Layer 7 of a small transformer language model trained on English Wikipedia (15 layers, counted from 0, width 64). Numbers have three digits each and are written without spaces.
A neuron adds its activation times its output weights to the MLP's output. To switch it off is to set its activation to zero at one token and run the rest of the model.
A neuron's activation on a vector x is SiLU(gate . x) times (in . x), where the dot is the dot product.

Input weights of the MLP neurons that the questions are about. A number n stands for (n - 500) times 0.00053.
n89 gate: 426438813567482464299234769422367504603500619230582438500564701660323333534165621653633376560401520313125607243484418611590644750564554387137427775428455298550629151439672698441407694357650737
n90 gate: 796609556668388489489217590293195486621718391261340798553172531740628545036395672383597143451458552359453644727428712438651710093546670380414942567698486576559248374446640469523275333461668819
n128 gate: 172546651800602429131841768536574292484274343770352538215475342553149428306252710486326345409588372273718902453561286468451612464479493583304527402392823361505419263435839714641219492583720069
n130 gate: 544367275373248432516399435520406283392686693276562517195877510578414338330474657694679590475541551646526881518763616404578579319360334612744403208695703542465663401662352304305413600822060075
n158 gate: 400287670562324558343333420115446818379585336722375613655722611377356584270722646206723510424545474384115459553315376689468404345422338686730530657428429323473539198626458699594069581393840434
n191 gate: 607473865662509482288521506061703617838812767838681696487726502234351583543671551232431722536723502439381632471517394438803409569459387445339166269542790654409535206354546744441372335454735337
n89 in: 680415440331678413406621313618463774514169196621485367349385246477567317478427601605350501426281466284419394689466391553604509428598706370556493524609648636213333842449374528604276690242253472
n90 in: 593233463552289098674715751625485568554581597218392876550458514490553777654366752205416671467447524533790640760503440605370520304426573389411600446585416517755373976391393541642254407333399335
n128 in: 255421494543575663484603521227680581327381639418510577693262597702456177683236623815269651484465339407532212500734413502615298316690535602304230229645653498395515466286818594697493427557486494
n130 in: 309414497603586717094172563285583563372193557476377715379613316584452383306497490404485730594609516537142665713510393465267659430358473767624345619417383342409199466631605707777349262321715678
n158 in: 629530609582548421513246490593303541640759746658633555618501222621571618482440664786457581329507432692358510361423542391819692326955724209362312218348726809344712445351690373364679607445487528
n191 in: 400701530540560626516708571441787278664498597551708460249650495288450557731399514492349558812728596397709699516750446494554342598127249455458341372563665479411244727314700603466491286568719474

Output weights of the MLP neurons that the questions are about. A number n stands for (n - 500) times 0.00058.
n89: 400571596684517323395410675436679550526475209545348582414421500500543393646504347406332501571460572518417634414497662526441599314487434587380523510286498103410599367490216522218571546585583796
n90: 324321661696516560256436370448589395579781578552365481378572569527667641267311704568432384676742789510377386298480402372372266382422427447384353679475711521434343456642431581466350710496288581
n128: 550666517505289471286470298379191505448436581389578437565434449511744703555483320402558777471766657489746636329590412592333467598270533382250550657569414484465682682464614417304404394507470678
n130: 708563294329589486500347664450382615522978597382507381329431557281332631603408531629597379446490820533421146447518345401518186537686578448716361342446545383553579485584687542442820542633496325
n158: 507490525461409605484615310278257686427728395610478438584445641676366484296610680485326444304587557440103382413338194681608510671575510748674416600558454432460367439441536724708380349562623606
n191: 482587364523529566552421592552782312531451798227539589414490591714497378443181189562375256571372544498698365341650694390442498590343487648364579765734175528580401509624486227312437431573505340

Each question names a token from some text and the token that comes next. It shows the vector x that enters the MLP there. A number n stands for (n - 500) times 0.0096.

Then comes g, the gradient of the next token's log-probability with respect to the MLP's output, scaled to length 1. A neuron's effect is roughly proportional to its activation times (output weights . g). A number n stands for (n - 500) times 0.0011.

"s", then " have"
x: 507638474436667413574437412791362616632480465358479607607462635479543354478384544666626474461624484425363496399580177693552464388396633304593565545528498298664293482584400481513533432575382560
g: 657363406594338285437507315331444555588558393609343352385358474364428502536518546442433378447413370700651425417516535437636611379486409487303766469330498367597352376631464455472553333557362622
Which neuron, switched off, lowers the next token's probability most? n89

" 9", then "78"
x: 465580582487411570552431487514533277563483443328679418525410634706376353541688536372500266598679433446550395614655539581393500633463421319555659334660537560487455540628422282476425403590522591
g: 444337418428444556515330402555421361581662472578761582506516453542654729368463304503250393446614550524257627699397473638444570520242525648393526514563601530513541300478453491645396494563593408
Which neuron, switched off, lowers the next token's probability most? n158

"4", then "-"
x: 444626431378563549656515484540489436504494651510587283642474575586581487562440457644376487500483498447549169396440678503609534621354581351428382414733314619570560285595371465451353434345584624
g: 662599434462598670630658498678428412515452590503354509453534310735388446670481476512552542536762504501640505571673388434190671490460574426593359601551489267327641577499399478514494377349527451
Which neuron, switched off, raises the next token's probability most? n128

"re", then " in"
x: 476444482487573518456509432619538679567479591423536621533335583590698436683303383476554497597409418377422295542613284452297344481588417488520433574594366555436607536621766461724378384585530539
g: 602501626659606533361156620500542432395544390477400562542636638263416245511445514541563438372532436534375273208469417494516383323419463391589454554472548550417483367571488500616691546321490562
Which neuron, switched off, raises the next token's probability most? n130

" st", then "ar"
x: 377411544416459468653532447641686295538571588390596472500444521513564341498335568236449359556428735571445576748420395663369613505493586568511524599542463505389341361504518673394423334624594677
g: 485683470514578334711640472488480460594676626593527480433617621475430685670385560499304558581404501752408497611387500499391352562539632713491359367419754689501372496457448420682443548489309437
Which neuron, switched off, lowers the next token's probability most? n90

"rect", then "ive"
x: 593508440361439582462576516468609341303609606444389553571558314635573609427546539402886392476606499515668489558425312517359341509410578459594527585554476369664448569640463776418427481658453530
g: 444472614617491430402361370490541442483573627434676551495406517469449540233318467382535546697699661592731591524354379897525563437405619589488481541500717420434392476624555384533590371523557524
Which neuron, switched off, raises the next token's probability most? n158

"ko", then " Mo"
x: 350578421648673479378615436432556471439494520558496447395626518576518643530525534596360521734557679632449363306614297457620296549473164366648501641494585512516412502393438638545525554597419479
g: 191582442468697580496635623715512603548415609630609397471516325436569421401535460463537326465499359393812723436537520339522564270470465602745456431557413541523441464590501452429329563595587519
Which neuron, switched off, lowers the next token's probability most? n191

"-", then "B"
x: 421763437323501630579419481479523529582516566357532250611524416520555430541392520424499455438532645586439579347503555323418606524475501627610664617651645362706493377416713418514639534406759633
g: 443675399484429546334477136419503448456620393491670562525432551480242361432354567665311564354494595763402449578513762652623576532512453643364470544480543621473584585495604624533451590544438535
Which neuron, switched off, lowers the next token's probability most? n89

" Ha", then "po"
x: 540514574342511307405470359421504513439420381504471568395478409667358502499516499405238463563444583487500504450712531492331232525467488459335486491536444581522406537647596821505591483571522417
g: 651625469499686452501703513581508309439627353294577482606601643548608592547430567660514391513720615405543413517348488412725326657359349472716518583563411497685598494314571419378525485666518464
Which neuron, switched off, lowers the next token's probability most? n128

"n", then "vi"
x: 527442439383670718446502453603719619412371481589245567566531556607427407557468444536612515468500437532734515536595417555355547391282320537452431428394233464771516390398686524489498674541650399
g: 432649681668444564206496380477526543409607411553462504527742300596728447568534492382534501537508490417188464494574560489440499470389531558378636395419390461370568640639438464659688422375516253
Which neuron, switched off, lowers the next token's probability most? n128

"17", then " May"
x: 468684303465544578574467601525549628528552737373413371520464500608448379675473614551549257573520508389371253562466676485544500536546396299585604379616392711557426384638535477501443415376267690
g: 559519468407393584478559456369492397420321289399491418506509424421736424345703351391434291377393371510637418683634515622488490579581485355390515305422558401389535736458698553470504385501651725
Which neuron, switched off, lowers the next token's probability most? n90

"–", then "82"
x: 353583396303574404484493500539470339536437471415605313485430598351520389578480568569398529560491379546263506388421724588567538701599382572405611483629372604697544560448506631604816538266538517
g: 597454566490440422704506506558463421316774382556487472355533369542597831421447496558494389592536511564608421507417391570411600487464482560330521309526445473624505060413554510582500603372316507
Which neuron, switched off, lowers the next token's probability most? n90

" 5", then " 16"
x: 451707614372399540506519547525614442493571479268708462531276696606327358523540465527444452667561616506659243655582587612480462500528574294504648349551449529448400439539511404400465315539538823
g: 413484466327370638351374580594538435617508633634487358536476521317609513489349383543522479394539535477298487423485562296694357574542469663361196453492422358398402663499627627307618390524318637
Which neuron, switched off, lowers the next token's probability most? n130

" ", then "tan"
x: 417523599273439321503577499605549387476534398542492592509485409708416532402280457551474592568603762613338425487450379575451579536542504508436375446631459546651446403447606543710524428357542702
g: 488344712665491491535608329458515522322286421393502554600593383500517655499618617532435653519449582547494373355493486798318577346571312414509401648472361674528595549625372386276345505571540427
Which neuron, switched off, lowers the next token's probability most? n130

" her", then " brother"
x: 375713481434506660407408664457518392487494280298487589427445377466536488491347452527647568482490544403371710569566398440307339559439567566317541481616558229509457277715541516475534516477402512
g: 396557383555376602504482608536361324659528551466404492367729544544316613636513484440494502389274534417497515499313344700684562621391506576523673321624678531477424556558487580314206472443537666
Which neuron, switched off, raises the next token's probability most? n130

" 2011", then "."
x: 574735526585433594644399462536545467647574722332536450535482338543356485560445486503562404629706573270428450390720650426436592643565397422676462532378479558659324301662450581417356326636497422
g: 525316599271479518336403369612522523528324571331610554679571664562540574388490351646373519467494558550363494512382395606559430724499515432626350754498560624402414420214447568508605609440283503
Which neuron, switched off, lowers the next token's probability most? n89

"sh", then "k"
x: 313515584474535537288433561545631366340361500456391635435292488365618422460644372372294489362413632418722354489645399684509313457536451518559529551459563549590366571546666484568557635380491548
g: 716727372551668537450482528651477837584369372352350544536532484634591535581463438481317422566703430493512558406647515470381408392713420537333539611406712597648545577444514431658406438469531621
Which neuron, switched off, lowers the next token's probability most? n128

"en", then "g"
x: 328639501397503553439712329368568635429409459441426617466537369489375692654448340462575267633614556443547539510452241220457454637360449342413442473542503514595499407374544481626436455421664358
g: 437535576483569604464435552568567637478329579667486621581730464518458507611558408698328556568669595329623461337560511521648440683659324549342460724291441511637488477626343481496500721675468346
Which neuron, switched off, lowers the next token's probability most? n191

" The", then " series"
x: 231461506451463626578518493597495523647606181325567446332395298542538555557422574245586524559419725518466557591572548562499459382455452480371585419498491377519492587659396533255445367762509515
g: 554515451536466469675414352428383503551662639477652383582357562434477400390322412574357502714647548417508288705488677477266378362432380550575423513566330511508458272460568620451243660416440492
Which neuron, switched off, raises the next token's probability most? n191